Layer 4 of a small transformer language model trained on English Wikipedia (10 layers, counted from 0, width 96).
A neuron's activation on a vector x is GELU(weights . x + bias), where the dot is the dot product.
The model reads these tokens: "pos" "si" "b" "ly " "even " "tr" "ac" "ed " "its " "ro" "ot" "s " "to " "some " "local " "tri" "b" "al " "anc"

The vector x that enters this layer's MLP at each token. A number n stands for n times 0.041.
0 "pos": 13 9 18 27 -51 -27 8 19 23 45 -19 -3 -15 46 22 3 13 19 -37 32 29 -1 9 -8 5 65 -36 -21 4 18 -24 -43 28 19 -29 -38 -27 3 -54 -2 55 3 25 -6 -61 10 -15 9 31 6 -12 -10 -26 20 4 -34 -41 4 52 -7 -35 5 -40 15 22 -1 13 -6 33 5 17 -15 -4 -78 -14 -26 20 -9 -24 -15 53 -29 14 1 -18 5 26 -32 25 -10 42 -7 36 -20 37 -12
1 "si": -20 -8 10 2 -17 37 12 -17 -11 47 -11 -14 -13 24 0 -14 33 3 -52 -5 28 -11 31 -12 17 29 -21 34 -17 1 -28 25 23 41 -44 -28 -17 36 -43 -39 -21 46 33 6 -95 6 -27 -9 19 3 -19 14 -32 20 -3 -48 -12 18 26 33 2 2 10 -9 11 -17 -6 1 45 -21 30 3 -6 -30 -48 14 32 -5 6 7 -20 1 16 44 11 13 22 -75 48 -11 11 -50 59 -23 7 -33
2 "b": 3 -7 11 -24 -78 17 34 18 -5 -1 14 -25 -34 23 -39 25 13 14 -81 9 11 -36 29 24 28 21 -32 6 -8 -52 -15 -8 -5 -9 5 -13 -1 43 -39 3 3 -17 -4 -26 -66 -32 -2 27 38 -29 14 4 20 47 -15 -22 -25 2 73 48 -10 8 -1 19 72 -21 -40 0 36 0 1 -17 33 -16 13 23 -30 1 14 10 8 -26 28 54 12 10 -26 -42 35 -5 11 -4 1 -6 -9 -24
3 "ly ": -3 11 11 -14 -6 -17 55 23 -6 -7 49 -25 -22 -14 28 -9 -9 14 4 47 -26 12 19 17 12 24 0 27 10 -17 -14 24 6 9 -25 -5 -7 29 -19 2 0 -13 18 -19 -8 -23 1 -6 -1 -16 -7 8 -36 7 -8 -70 -85 25 18 -1 -17 4 12 30 21 -1 18 -25 -25 -43 12 -14 13 -9 0 -4 -27 -22 -10 -21 7 -12 30 39 31 -16 6 13 20 -3 15 5 53 -17 20 -17
4 "even ": -2 -2 18 -41 -32 0 48 23 14 -21 44 -7 -20 -11 16 0 -13 11 -10 51 -44 3 21 25 28 4 -19 55 4 -30 5 5 3 13 -19 21 -7 15 1 -2 5 -28 8 -18 15 9 -7 16 21 -6 10 -4 -26 1 -25 -70 -79 27 7 -16 -4 8 -14 27 9 17 3 -38 -23 -40 14 -10 7 -18 -8 1 8 -15 -8 -10 -13 -4 21 63 53 -5 2 -6 12 -32 18 -14 32 -11 17 -6
5 "tr": 4 -16 49 -78 2 19 11 20 5 7 -16 -4 -53 9 -21 0 12 25 -30 23 -6 5 -18 15 3 29 -2 23 -9 -4 -23 -63 21 -28 -19 -34 -7 64 12 24 41 6 37 9 -31 -1 12 8 20 -17 -25 -3 -22 4 -25 17 -27 -13 75 14 -14 -9 -6 -35 -12 -3 13 -51 -9 -33 16 -14 -9 -43 3 74 2 41 9 -30 24 -3 14 77 71 -5 -16 -4 29 17 -6 -8 -27 -35 10 -22
6 "ac": 0 9 21 -33 -54 -21 31 67 23 26 13 -35 -30 5 -19 -20 46 -25 -33 -5 33 32 -21 12 17 13 -37 2 0 10 -21 -30 -2 15 -20 -12 -3 9 -32 -44 -2 -25 43 11 -53 -6 -9 -18 6 31 16 35 -3 -6 -6 -7 -21 28 55 24 -25 8 4 6 18 -13 -40 -18 -28 -25 11 -4 3 -43 14 -10 6 -4 31 15 40 0 19 27 39 28 19 -73 62 14 -39 -4 8 -25 13 -68
7 "ed ": -6 1 19 -38 -14 15 62 35 -5 -31 46 -11 -20 -14 2 -25 -17 3 -14 66 -36 12 9 17 3 13 -5 18 11 -19 -39 25 6 -4 -28 23 6 43 -19 12 0 -13 7 -29 -27 -12 -7 -1 12 -10 -10 3 -27 29 -2 -75 -78 16 24 2 -1 -1 16 30 -8 20 6 -13 -3 -40 1 6 17 -30 -2 -12 -5 10 -10 -25 2 10 10 25 26 8 -5 -6 6 7 15 1 32 0 13 -23
8 "its ": 13 0 18 -46 -21 -16 56 -6 17 7 35 11 -1 7 1 -16 -5 12 4 81 -59 24 5 2 -15 -4 -17 21 26 -35 -27 10 11 2 -38 2 -11 37 -20 6 -7 10 3 0 -21 -35 -17 0 13 -30 6 3 -25 25 5 -61 -72 9 16 12 2 -6 4 -5 -16 -4 2 -18 -6 -35 19 10 27 -16 27 -9 -6 0 -11 -20 13 7 9 26 46 -24 -4 1 45 3 7 9 19 0 16 -24
9 "ro": 22 10 27 -57 2 -30 17 -20 6 -1 4 28 0 26 -15 -23 7 -3 3 17 -33 -18 8 60 -22 37 -19 40 10 -4 -94 -29 -30 0 -33 9 23 59 15 26 12 -16 18 -18 -45 -20 -26 6 -2 -4 -40 27 -31 -8 7 -32 -1 -16 16 -15 -5 -19 -8 12 31 11 -40 -21 -10 5 -39 -2 44 -45 -2 44 15 7 24 10 17 -18 29 69 34 -25 33 1 12 -1 27 9 27 -25 -12 -72
10 "ot": 14 30 15 -72 -25 -14 28 18 18 43 -2 -25 24 13 6 -3 10 -3 -62 37 -8 -14 -3 23 36 34 2 26 -34 15 -46 18 -5 11 -43 -10 17 66 -77 -6 10 26 31 -4 -37 -16 -26 11 56 -7 -40 -7 -18 16 20 -5 2 -13 33 -36 -31 -10 -11 17 9 28 -43 -31 22 -23 2 14 16 -59 -13 -9 -18 32 13 2 15 15 -38 64 7 -17 23 -43 28 10 -6 -12 24 -45 13 -16
11 "s ": -7 19 13 -34 -13 -3 63 19 9 -7 44 -20 -17 11 10 -3 -19 5 -18 71 -37 8 10 -4 3 14 -16 31 8 -45 -2 19 9 -13 -21 16 7 44 -27 9 -24 -22 -7 -5 -25 -20 -8 1 9 -24 -12 3 -21 12 0 -65 -87 13 25 23 8 -9 10 25 -10 -3 -5 -23 -2 -36 17 11 14 -14 11 -13 0 2 -3 -17 3 0 22 30 27 -10 7 -7 20 10 2 -6 18 9 5 -18
12 "to ": 20 -10 26 -34 11 -21 53 19 -19 5 61 -13 -15 7 27 -23 -25 23 22 41 -20 14 -4 -3 -14 13 -8 14 7 -44 -9 6 -6 10 -25 -6 17 20 8 6 32 -4 -25 -9 -40 -7 -16 -10 26 -2 -4 3 -21 34 -7 -59 -71 25 3 -16 -5 16 16 1 22 -7 -23 -44 -12 -47 28 -36 4 5 14 -16 -1 -13 -10 -15 9 -24 30 52 37 -17 16 -3 12 21 12 18 30 -23 20 -12
13 "some ": -3 -2 29 -47 3 -29 51 21 10 -14 29 -12 -19 21 40 -18 -1 12 12 72 -47 19 15 13 -2 3 -36 11 25 -33 -21 4 8 15 -27 24 -21 8 -11 18 8 -7 7 5 8 -38 -31 4 18 -15 24 -14 -13 3 -15 -75 -80 15 1 -1 -23 4 -7 -8 0 9 9 -25 0 -12 12 3 1 -17 0 3 3 8 -29 -15 9 -1 26 37 32 -17 -5 -9 27 1 20 14 34 -4 24 -15
14 "local ": 8 2 2 -42 -32 17 49 0 -2 -6 30 -1 -6 11 10 -32 -8 3 -3 75 -46 23 15 19 0 11 -12 12 33 -15 -20 19 -17 3 -25 -15 4 24 -11 -11 -5 8 -4 -15 -27 -28 -13 5 12 -2 13 -3 -4 27 -10 -91 -79 -5 9 7 -4 -2 16 23 1 26 -10 -22 -23 -9 1 0 19 -22 -19 21 -3 34 4 -22 0 -19 31 27 42 -3 8 5 19 -18 30 -12 31 9 9 -38
15 "tri": 18 -25 33 -19 -11 41 9 -13 7 59 -2 5 -8 38 12 -24 51 7 -18 17 9 -16 20 23 5 30 3 31 31 3 -12 -69 -16 -38 -36 2 3 59 10 -23 41 -2 -7 -12 -11 -6 -7 -4 16 5 -9 -29 -45 -3 2 -16 -18 -1 -14 17 -16 -17 24 11 -33 -12 -20 -29 18 29 8 -28 6 -44 -26 -15 15 33 14 -8 59 -36 22 75 23 -28 -17 -27 49 19 21 -23 46 -66 6 -57
16 "b": 4 -3 -1 -30 -71 18 27 8 -14 8 21 -30 -39 23 -27 36 11 14 -75 8 10 -28 37 27 24 20 -12 -12 -12 -44 -34 -3 -13 -13 -3 0 -7 31 -29 13 -11 -18 -14 -17 -58 -24 -2 40 24 -24 10 0 21 36 -27 -18 -26 0 79 35 0 -7 8 42 65 -20 -46 -22 49 11 -4 -10 22 -6 -1 29 -26 30 24 22 0 -32 32 37 27 5 -34 -42 49 2 -5 -9 -6 0 -10 -44
17 "al ": -6 -2 -5 -25 -11 -2 63 20 -3 -9 64 -25 -19 2 9 10 -7 -19 -35 74 -21 11 22 3 9 11 -16 17 16 -19 -14 15 -7 -9 -9 0 13 31 -17 2 -7 -8 -9 -27 -6 -28 -1 0 -4 -1 4 -9 -14 15 -11 -69 -84 7 29 16 -14 -8 6 36 -17 -8 2 -20 -13 -22 6 5 16 -25 4 17 13 -6 0 -4 3 5 30 21 20 1 10 -21 36 3 13 -4 18 10 -3 -44
18 "anc": 6 -9 68 -56 -48 27 9 58 23 57 -15 -6 -9 4 -32 -6 22 -34 17 14 19 20 -38 -12 9 41 -12 35 11 5 -55 -51 -34 -21 -5 6 -1 77 13 8 34 -1 32 8 -18 -33 -25 -18 30 15 28 18 5 21 -7 -52 -9 16 22 -40 -6 -39 -6 -14 -26 -5 -53 -74 16 41 17 14 -15 -16 -25 -7 -22 -3 -3 -3 5 -8 40 37 16 11 32 -18 35 -27 24 -20 28 -4 -6 -22

Each question shows the input weights of one neuron of the MLP. A number n stands for n times 0.012.

n1 (bias -0.194): -26 7 9 31 -43 17 -5 21 -32 26 29 -12 -3 -20 -19 -5 -9 6 -23 13 15 -18 17 -22 20 -24 31 -66 3 -38 0 -11 11 25 1 -27 19 -13 -14 50 -17 13 -9 -8 23 3 -13 9 -6 16 8 -1 41 -3 -3 -39 8 -9 -9 22 -15 42 18 13 -15 9 -46 0 -13 -6 -35 25 -10 2 -13 59 19 8 18 -2 -25 -10 -58 12 -14 -1 -16 -3 -8 4 6 14 -17 31 22 12
On which token does it fire most, and how strongly? 16 "b", at about 4.2

n344 (bias -0.216): -29 42 22 46 20 26 25 0 -36 31 21 20 -11 18 20 -9 27 29 4 3 -6 2 4 1 22 37 -10 23 4 -23 6 19 -5 16 -5 40 -27 -9 0 18 35 -4 -22 -16 -8 2 17 -7 -22 -19 12 2 13 -33 10 18 -20 23 7 -20 23 -17 -10 -10 -43 8 -12 8 18 4 2 1 -11 -16 29 -2 12 -8 -37 -10 12 -28 -1 -37 -32 -2 -63 -20 1 11 -14 23 -25 -19 9 33
On which two tokens does it fire most, strongest first? 0 "pos", 13 "some "

n30 (bias -0.263): -19 40 9 -16 -19 -16 -3 8 -3 1 6 2 24 7 -7 16 -33 -12 -13 12 -1 27 11 17 14 -17 25 13 -23 -1 17 3 1 -14 4 -13 10 -24 0 38 -11 -35 24 22 -3 -4 16 2 -3 3 13 -18 -12 4 -10 -2 -2 -16 -28 9 -3 -46 36 -29 21 -21 28 -1 -7 26 -14 -21 9 -32 5 -15 11 -2 18 -18 -9 17 1 -28 -2 -4 -40 31 10 35 4 -9 6 2 -3 8
It fires most on token 11 "s "

n331 (bias -0.311): 3 -10 2 7 58 -4 6 -18 1 -9 22 -12 -8 5 22 1 8 13 -30 -15 -21 5 26 2 27 32 7 20 -21 20 -18 7 -22 -25 -8 14 5 -9 -24 -23 7 16 34 -7 29 28 13 -22 -15 22 10 -16 -5 -7 46 -37 -3 -6 9 -17 14 -23 26 -15 -4 -4 -18 68 -10 14 18 34 14 -1 2 40 -56 10 -23 0 -12 5 -19 -18 -26 16 8 1 -26 21 -19 -43 -20 25 14 7
It fires most on token 10 "ot"

n21 (bias -0.326): 1 14 22 13 -21 3 24 19 -24 -54 -11 -37 26 47 -17 -33 3 48 29 -1 5 -4 -34 -5 -29 -40 -1 -13 16 2 12 -10 -20 29 41 -32 6 -20 17 -23 -15 14 -11 -11 -8 -12 16 24 -35 18 -5 -18 -22 -8 8 3 17 28 -25 -6 1 29 -40 1 -26 47 -2 -3 11 11 -6 -49 -3 -6 29 25 21 -29 14 10 21 16 5 -7 13 -28 12 -24 24 23 -5 -20 -2 11 16 -24
On which two tokens does it fire most, strongest first? 6 "ac", 12 "to "

n369 (bias -0.097): 23 62 -21 -1 -12 -1 -26 -17 -9 -4 -7 -19 16 0 -43 -5 -52 -24 -25 0 28 -2 20 -7 45 -15 -20 -1 15 -27 -20 -15 11 45 -4 -5 12 -17 -5 15 1 -22 31 15 5 40 -8 -11 -6 -9 21 18 -6 10 38 -50 -6 46 9 30 -15 -4 -5 -3 -19 -1 34 13 -32 -23 -7 -17 11 0 8 -31 -3 16 13 -13 27 11 -32 -4 -28 4 4 2 6 0 15 3 -10 -8 24 14
It fires most on token 0 "pos"

n49 (bias -0.317): 25 21 35 -12 10 15 8 -30 -17 -27 14 22 34 -7 -3 1 24 11 19 -2 -6 28 -28 36 -34 -25 -24 5 -4 9 -42 1 28 -12 21 -6 -42 -6 24 -7 -21 -14 -10 -10 6 -7 6 25 -9 -49 4 2 -22 -5 3 -20 5 -31 14 11 34 -1 -7 0 -18 -2 38 -13 16 -4 17 -5 -16 17 1 -10 -6 -14 15 2 -1 -31 -10 -15 5 -1 7 2 -18 23 -32 -8 -13 -10 3 -3
It fires most on token 8 "its "

n17 (bias -0.247): 11 47 10 18 35 -17 -3 6 -38 -25 11 25 -2 -35 21 10 5 27 -7 -34 -15 20 -7 2 1 -41 -8 -49 1 -4 29 35 26 -4 9 -19 31 0 -19 18 -4 -1 -1 -35 -44 22 29 -14 -14 -15 28 30 9 -15 -17 -41 -1 20 11 -22 28 -1 -6 26 16 45 43 3 -31 -11 -4 14 3 -10 -12 -25 2 -21 13 8 9 -26 11 40 -16 -9 9 0 -3 20 -24 -48 31 48 -1 5
Its three highest activations, in order, are on tokens 3 "ly ", 7 "ed ", 12 "to "

n381 (bias -0.012): 20 13 -34 -2 22 7 13 -2 30 -27 -9 16 -4 14 19 -5 -5 22 0 3 -10 -14 -16 4 -6 -25 -24 -19 -19 5 16 -24 1 18 -24 10 -3 14 39 -21 -36 3 12 -14 -1 -12 -35 -9 -27 -40 -37 13 -2 10 22 26 32 -34 31 -19 -19 8 -6 25 -57 44 -20 9 25 -23 1 -49 -15 -3 19 -34 -4 -10 28 -7 -8 21 -14 31 13 15 6 -2 8 -3 19 7 16 0 -15 21
It fires most on token 10 "ot"

n14 (bias -0.473): 8 12 -4 2 21 -5 -24 -6 5 -18 43 3 15 -33 15 -1 28 -6 16 -3 5 -11 17 31 -17 -3 -20 10 8 39 -13 7 -8 1 7 -17 -5 10 49 3 -8 -33 24 13 14 26 -10 10 -2 15 -11 -12 -18 8 -19 9 29 -15 -13 -5 25 4 8 -6 -8 29 -19 -18 -26 -22 39 4 2 -29 -62 -4 9 15 17 -12 -25 28 9 26 4 36 56 42 -24 -5 37 57 -8 -1 -4 -13
On which token does it fire most, and how strongly? 9 "ro", at about 4.6

n106 (bias -0.149): -5 84 40 -14 -18 -20 0 4 -3 -14 3 -8 -8 -5 4 8 -1 1 -45 -44 -8 -6 -7 25 -23 24 15 -28 -9 11 28 21 15 -6 27 10 1 -34 4 6 14 14 1 -17 -6 3 -29 2 22 8 28 -14 -2 26 1 -9 -10 2 8 -2 -4 13 -2 -25 17 10 9 4 4 27 -24 6 -7 65 -37 -23 7 -8 -20 1 -7 43 4 -9 -14 -1 4 27 6 2 47 -17 17 -5 7 -19
On which token does it fire most, and how strongly? 0 "pos", at about 1.1

n232 (bias -0.116): 32 16 -48 2 -11 -35 -11 -4 35 -10 -24 4 -32 11 1 -27 -13 -7 -7 41 7 8 -2 16 -39 -16 -25 -25 -9 -23 -8 34 -11 5 36 -8 -4 -7 -12 10 -11 0 -15 5 -6 1 29 -18 8 -2 17 -21 7 4 -40 -6 -22 14 -12 -1 40 1 7 -9 18 43 23 27 -26 -9 -26 -6 -37 -1 -1 12 3 6 -10 8 12 13 -21 -5 -8 11 -1 -8 -34 2 13 30 69 12 -17 -18
On which token does it fire most, and how strongly? 14 "local ", at about 3.2

n200 (bias -0.192): 23 -17 -45 23 -1 15 21 2 25 -26 -19 2 16 14 -18 -16 -4 11 2 13 14 -8 -18 -30 9 14 -1 11 10 -7 30 -15 -6 13 5 -1 -1 -38 14 14 -26 16 -18 -20 13 27 13 37 1 8 8 11 2 17 24 -32 11 21 -15 17 -17 -38 -37 0 30 34 16 -15 -1 14 -25 -13 -34 14 4 -34 18 67 -17 7 31 2 -22 -1 35 5 19 -11 -10 16 21 -14 -13 28 -26 -29
On which two tokens does it fire most, strongest first? 14 "local ", 0 "pos"

n251 (bias -0.270): 11 22 -8 -13 -7 18 -7 -25 4 -4 54 -19 -17 -42 1 -13 -21 27 12 17 -17 8 -1 14 36 -18 -12 -38 11 12 -28 15 -8 49 34 -36 2 -15 48 -17 -11 -23 18 9 13 -15 -41 -1 -4 -41 27 11 13 -13 11 24 21 -16 29 -22 13 -26 11 -8 -3 13 -18 -15 -11 20 20 17 30 39 -20 -14 -44 -1 31 1 -2 -35 -6 -29 13 -39 23 22 2 -16 -17 -40 18 0 48 7
On which two tokens does it fire most, strongest first? 14 "local ", 3 "ly "

n75 (bias -0.251): -24 9 -39 25 1 -30 23 4 -42 18 23 39 13 -2 -11 -41 -3 -17 -16 8 19 16 19 0 15 1 3 -18 -1 -13 -8 6 15 -21 -14 -33 8 -25 -16 32 37 44 -20 -21 -25 -5 44 -11 -7 9 -10 15 -12 -16 7 35 -2 4 4 -13 -8 -8 27 -13 3 -26 -5 8 -6 -13 25 5 19 -8 -8 -36 5 -22 -4 -28 11 4 -11 -8 -64 -4 -63 7 20 26 5 -28 10 -20 24 52
It fires most on token 0 "pos"

n91 (bias 0.007): -8 -1 -5 39 20 21 13 -30 -20 -15 -18 -37 2 -6 -37 16 -27 10 -27 18 -38 19 -28 25 -3 -9 -25 -22 20 -1 -1 9 31 -7 -8 -18 -20 -28 -27 44 -2 3 -18 -6 37 13 21 3 -6 11 -18 5 7 -30 -9 -6 5 30 9 10 -53 5 -14 -10 28 -1 34 -5 -14 -8 13 11 12 0 36 5 7 17 -26 5 30 35 -7 6 1 -18 -2 -34 14 -6 -18 -1 20 35 -14 -31
Its three highest activations, in order, are on tokens 17 "al ", 13 "some ", 8 "its "

n20 (bias 0.047): -24 29 10 -11 13 21 0 -2 15 -15 -12 -13 47 12 12 13 -31 31 -18 -16 16 -17 -26 2 -26 13 -39 -20 25 -4 15 -1 -33 0 37 -20 -21 -4 23 17 -1 -4 -3 35 7 -8 10 6 -41 -32 -27 8 1 16 16 20 -19 -1 -2 15 5 -8 11 12 -19 -19 -9 22 1 -39 34 -24 14 14 35 -31 18 18 -8 -9 -6 25 28 11 10 -21 19 40 2 -16 -4 -18 -30 19 30 6
It fires most on token 11 "s "

n127 (bias -0.213): 1 26 11 -1 -10 34 39 -27 19 -15 28 0 -12 26 -11 -13 -15 2 1 -13 23 5 -12 18 23 -19 -33 -27 -30 8 27 17 1 -7 -46 28 33 -2 -6 -49 -47 29 -20 -30 1 22 3 -1 -7 0 17 24 48 -19 -27 -37 24 -46 -6 -31 -37 1 -9 20 -27 -11 59 4 -16 -24 -22 -34 8 -10 12 3 16 -13 29 12 -30 38 29 19 -36 9 -19 -15 32 -2 -4 -46 11 26 -8 19
Its three highest activations, in order, are on tokens 1 "si", 17 "al ", 4 "even "

n97 (bias -0.210): -19 49 -14 -17 -9 -3 -16 16 -11 -15 16 6 11 7 -7 18 45 31 -11 5 -31 -36 -15 18 33 -18 -2 -13 -8 18 47 8 13 -12 -29 32 2 -30 -31 12 -12 -12 14 -14 1 20 -6 -4 -37 -11 10 -22 -5 9 29 -29 6 -12 -38 10 11 28 -29 30 -8 -30 -3 25 -16 -4 10 -22 -31 -22 -5 10 3 30 43 -7 -3 -20 -6 -6 2 13 15 -53 -10 18 -14 -33 3 35 29 16
It fires most on token 4 "even "

n73 (bias 0.012): 10 -18 11 -37 -18 4 -21 7 -18 -10 -5 -3 1 40 -28 15 15 -3 -5 -1 24 -30 17 -60 -32 -20 -6 -6 4 -10 -3 19 19 33 18 -2 -15 -5 -12 -10 -11 -23 -3 4 26 -13 26 15 -21 3 4 -17 3 -1 21 -13 -48 17 -12 -11 0 -20 16 15 4 0 -18 39 34 71 -56 -2 -8 -15 -31 -32 10 19 6 8 -18 34 -21 -42 3 18 21 24 22 -14 14 11 -21 -9 25 -7
On which two tokens does it fire most, strongest first? 16 "b", 0 "pos"

n16 (bias -0.162): -11 -19 -12 41 6 -26 34 15 10 3 3 17 1 -2 41 28 4 -6 -36 -12 13 -16 10 32 8 33 -16 18 -10 -5 -9 14 13 -13 -14 -29 3 -21 6 9 -28 -56 33 -21 18 -9 17 6 -20 -18 3 4 -4 5 26 -16 -22 -1 -12 10 6 15 -25 37 44 -3 -5 33 -25 -10 -22 21 -4 -22 0 -10 40 8 30 -9 -14 -26 -44 -18 -6 8 -48 -9 -16 0 7 14 -22 1 -44 58
On which token does it fire most, and how strongly? 2 "b", at about 2.2

n190 (bias -0.116): 8 -28 12 2 -1 16 3 20 -16 -1 -17 26 -2 -14 27 26 20 37 -8 18 -7 -11 -2 -15 1 -1 -3 36 -13 -61 9 25 -8 -28 18 -32 -30 -36 -36 -13 -31 12 -12 18 4 31 3 -7 -13 4 45 -13 -3 17 16 10 12 2 5 -3 5 6 -11 2 7 -21 50 21 -22 15 7 16 -2 0 24 -17 17 -34 8 7 2 5 8 30 -20 0 -26 -32 -1 -15 43 6 -37 -13 -2 19
Its three highest activations, in order, are on tokens 2 "b", 4 "even ", 1 "si"

n134 (bias 0.072): -36 -15 -12 -24 11 -10 -8 9 25 -3 -30 -1 16 -7 3 23 9 -23 45 -14 -11 -15 18 4 -7 -20 -39 19 -44 -36 -11 -5 29 34 10 -2 6 1 -17 43 -5 17 -1 14 -30 -6 3 22 17 2 46 -5 18 -25 -33 -6 -27 23 -3 -1 24 23 -17 31 -6 5 18 20 -11 -16 -7 -4 -8 38 -36 34 -5 -37 -2 -25 -27 -17 -3 1 -63 -5 33 10 1 -7 28 -17 -5 -4 -17 -3
On which token does it fire most, and how strongly? 4 "even ", at about 1.9

n362 (bias 0.010): 8 -13 17 -1 -8 2 29 4 4 -3 -19 28 -10 -1 -41 -17 -5 2 13 -18 27 16 -6 -11 -24 30 2 25 -11 43 10 -2 -4 -7 -16 26 -3 4 -25 -4 -44 4 -21 -15 31 13 17 32 41 -18 29 -11 -41 -23 21 -1 -6 -14 -10 -4 1 4 16 -25 -8 23 5 9 -33 -1 -1 -5 11 12 24 -13 -2 -9 -7 -28 11 -12 30 -46 48 41 9 -11 5 53 -1 -22 0 -28 18 17
It fires most on token 6 "ac"

n94 (bias -0.374): 13 7 -25 2 14 21 -10 -30 25 -7 -26 -9 14 1 15 18 -25 4 18 -28 -3 25 16 -10 -17 48 9 -8 15 10 29 11 -43 -1 -24 6 -15 15 12 -32 51 9 11 2 30 6 -34 -28 -31 -4 -21 -23 -1 -17 -15 8 11 27 -19 24 37 8 1 9 -12 27 -15 -14 -4 -16 4 -5 13 23 -41 4 0 -36 -32 17 7 1 2 -9 26 -26 18 -4 -4 40 4 -28 2 31 -10 -38
It fires most on token 15 "tri"

n156 (bias -0.227): -7 27 1 -25 -6 23 8 -21 -2 10 -26 19 9 -3 -6 -35 2 -4 1 33 38 19 -7 12 9 8 -35 -12 7 -7 -14 -10 -1 -14 2 3 -23 1 38 9 7 17 -11 -14 30 17 -10 -14 10 -2 20 15 -11 -41 -40 1 22 -17 -29 -15 -37 6 -5 37 -13 -7 1 1 -57 -9 6 24 13 1 19 -1 -37 13 -12 -5 25 26 -10 33 -9 -34 23 1 -5 22 -20 25 -15 1 -55 -36
It fires most on token 9 "ro"

n123 (bias -0.423): -13 30 19 -12 -16 15 4 22 -9 -25 19 -34 0 -18 1 2 -13 6 8 -1 -24 22 -9 -11 -11 0 51 -18 -4 25 7 -3 -12 20 -23 -16 -15 -5 10 12 17 27 -37 6 9 37 40 -10 -15 -25 -14 -25 2 -24 -26 25 53 -41 -9 -28 17 18 8 -15 -40 8 -9 -15 -6 -20 43 24 -2 11 -7 19 -10 11 24 2 -7 3 -29 17 22 21 23 5 7 2 25 14 32 6 8 -2
On which two tokens does it fire most, strongest first? 5 "tr", 10 "ot"

n26 (bias -0.249): -1 -11 -3 3 -6 17 -15 -19 11 -10 -16 50 -19 12 42 4 16 13 17 13 -11 -10 -17 15 -42 6 7 20 18 20 2 -8 -27 -19 -5 -35 25 -16 17 -10 40 -49 15 -27 24 17 -16 19 -38 5 -31 -14 42 -16 7 10 -10 -31 -4 1 -2 -1 44 5 5 2 1 30 -14 34 -7 -9 -8 -30 -35 -26 -10 -2 -33 0 9 27 46 -35 9 -13 28 21 11 16 -4 -30 -1 5 -1 3
On which token does it fire most, and how strongly? 15 "tri", at about 2.9

n170 (bias -0.242): 16 11 -37 -4 5 7 -30 6 14 -15 -10 17 -12 1 19 -11 -8 -2 30 -7 -14 -6 6 -22 -2 -4 -21 8 16 22 1 5 2 11 6 -28 13 8 14 -2 29 4 -16 16 33 12 -1 27 13 -3 -34 -2 18 13 -4 -30 -2 -24 -26 -10 27 -19 -4 -36 -23 22 -22 -35 6 28 -32 -22 31 24 -20 -10 -28 26 -9 -17 2 54 4 1 -11 28 46 9 3 -2 -1 1 -37 16 -14 -26
On which token does it fire most, and how strongly? 18 "anc", at about 1.8

n45 (bias -0.179): 34 -9 -13 3 10 18 -29 -41 -10 -15 3 9 43 -20 9 3 -37 21 -7 16 -19 -21 -25 -15 -33 3 -9 4 -6 -12 -22 -3 -6 -7 23 49 -4 4 4 30 -26 4 -23 18 57 -12 11 6 5 -20 27 10 1 -16 -3 -6 4 19 -28 4 5 -30 -1 -57 2 18 8 19 -10 -1 -21 33 17 24 18 -37 -13 4 6 2 -6 11 21 20 39 -40 -11 10 -4 4 -28 -2 -4 21 -12 -30
It fires most on token 8 "its "

n377 (bias -0.360): 7 1 11 13 7 -36 0 -37 3 -45 14 -13 0 17 3 23 -15 -29 18 7 -1 5 2 30 8 -1 -12 -5 -31 41 -13 15 15 -15 -11 1 -43 -3 24 16 -47 3 -35 7 24 19 -5 37 -13 16 -2 -7 15 14 4 37 10 36 -20 -28 26 24 -10 5 4 32 22 12 2 7 18 46 -37 28 -27 23 6 4 -2 -25 -4 9 5 33 40 31 -7 20 16 -4 15 -34 28 -16 20 10
On which token does it fire most, and how strongly? 4 "even ", at about 1.5

n314 (bias -0.074): 12 12 24 60 6 -23 39 3 10 3 0 -7 24 -10 -5 1 5 -37 -7 15 -5 22 -29 25 41 -29 -4 -14 11 -5 -7 -5 -10 -27 -19 -8 33 -17 -28 -15 1 -53 -14 -15 32 -10 -2 -50 -10 -1 29 -14 -3 -10 -9 56 25 4 2 -28 21 33 25 1 -3 28 27 11 -9 2 11 -12 37 -4 15 27 -13 -27 10 -4 32 4 -5 16 6 -20 -22 -6 21 -14 -26 29 -7 -28 -5 -3
On which token does it fire most, and how strongly? 6 "ac", at about 3.1

n268 (bias -0.030): 8 -19 8 -46 -21 -5 -1 -9 -28 6 -44 -1 3 -33 -32 14 -8 -1 34 -2 -6 19 7 -4 23 -18 7 8 17 10 -7 9 22 3 3 29 1 1 11 -25 6 34 5 -11 42 16 -15 -14 30 -3 -7 9 -24 6 -39 37 3 -17 -2 -8 14 -6 6 -28 12 7 19 38 -17 12 22 -1 19 38 -27 16 -22 8 3 -13 39 3 1 22 12 -27 14 12 3 -31 7 -7 6 -2 26 14
On which token does it fire most, and how strongly? 5 "tr", at about 2.5

n269 (bias -0.071): 12 16 -2 -47 -17 -1 -7 -9 -6 46 0 -4 -6 4 -17 -22 -22 -41 2 22 -4 17 11 -13 -24 -18 -11 5 -15 17 51 14 38 -2 -11 -11 4 -13 -7 -36 -10 20 -4 -29 -4 21 -26 37 1 25 -1 -4 22 10 21 -11 53 3 1 11 -23 -27 6 1 19 28 15 27 -10 -1 -7 -5 -12 3 -24 -24 -13 21 19 -40 27 8 28 1 23 -19 -12 35 10 -4 -10 -13 -9 -9 -40 -4
On which token does it fire most, and how strongly? 10 "ot", at about 2.2

n135 (bias -0.119): -13 -22 -1 -26 -22 -16 -5 -11 47 -19 -39 32 -8 6 22 27 -15 32 24 1 -8 -49 -32 9 2 -10 -20 0 17 28 -15 -2 -16 -9 28 -15 3 -36 22 -13 -11 27 3 9 -2 32 -6 6 15 1 -2 47 -32 2 -5 13 8 -9 4 -26 -2 20 1 15 29 31 23 -5 13 16 -34 -25 26 9 8 -1 -27 18 31 2 29 24 8 -4 0 -27 45 -3 -10 2 -12 7 -31 26 11 -1
On which token does it fire most, and how strongly? 9 "ro", at about 3

n337 (bias -0.184): -17 13 60 -18 -24 6 -26 -8 25 -11 -11 -12 29 -43 9 -9 -39 16 16 32 -19 8 -2 33 -2 -25 -14 -14 -8 19 -10 9 -11 24 -4 9 10 -29 -2 4 -55 -25 19 35 11 -16 -30 4 -29 -13 2 13 40 -1 -11 17 2 3 10 18 -1 33 25 -13 16 40 8 3 -50 -20 7 5 4 16 -11 2 -17 37 -20 -17 -17 15 -12 -18 10 -17 -5 21 -11 -15 11 -22 31 6 -19 6
Its three highest activations, in order, are on tokens 14 "local ", 13 "some ", 4 "even "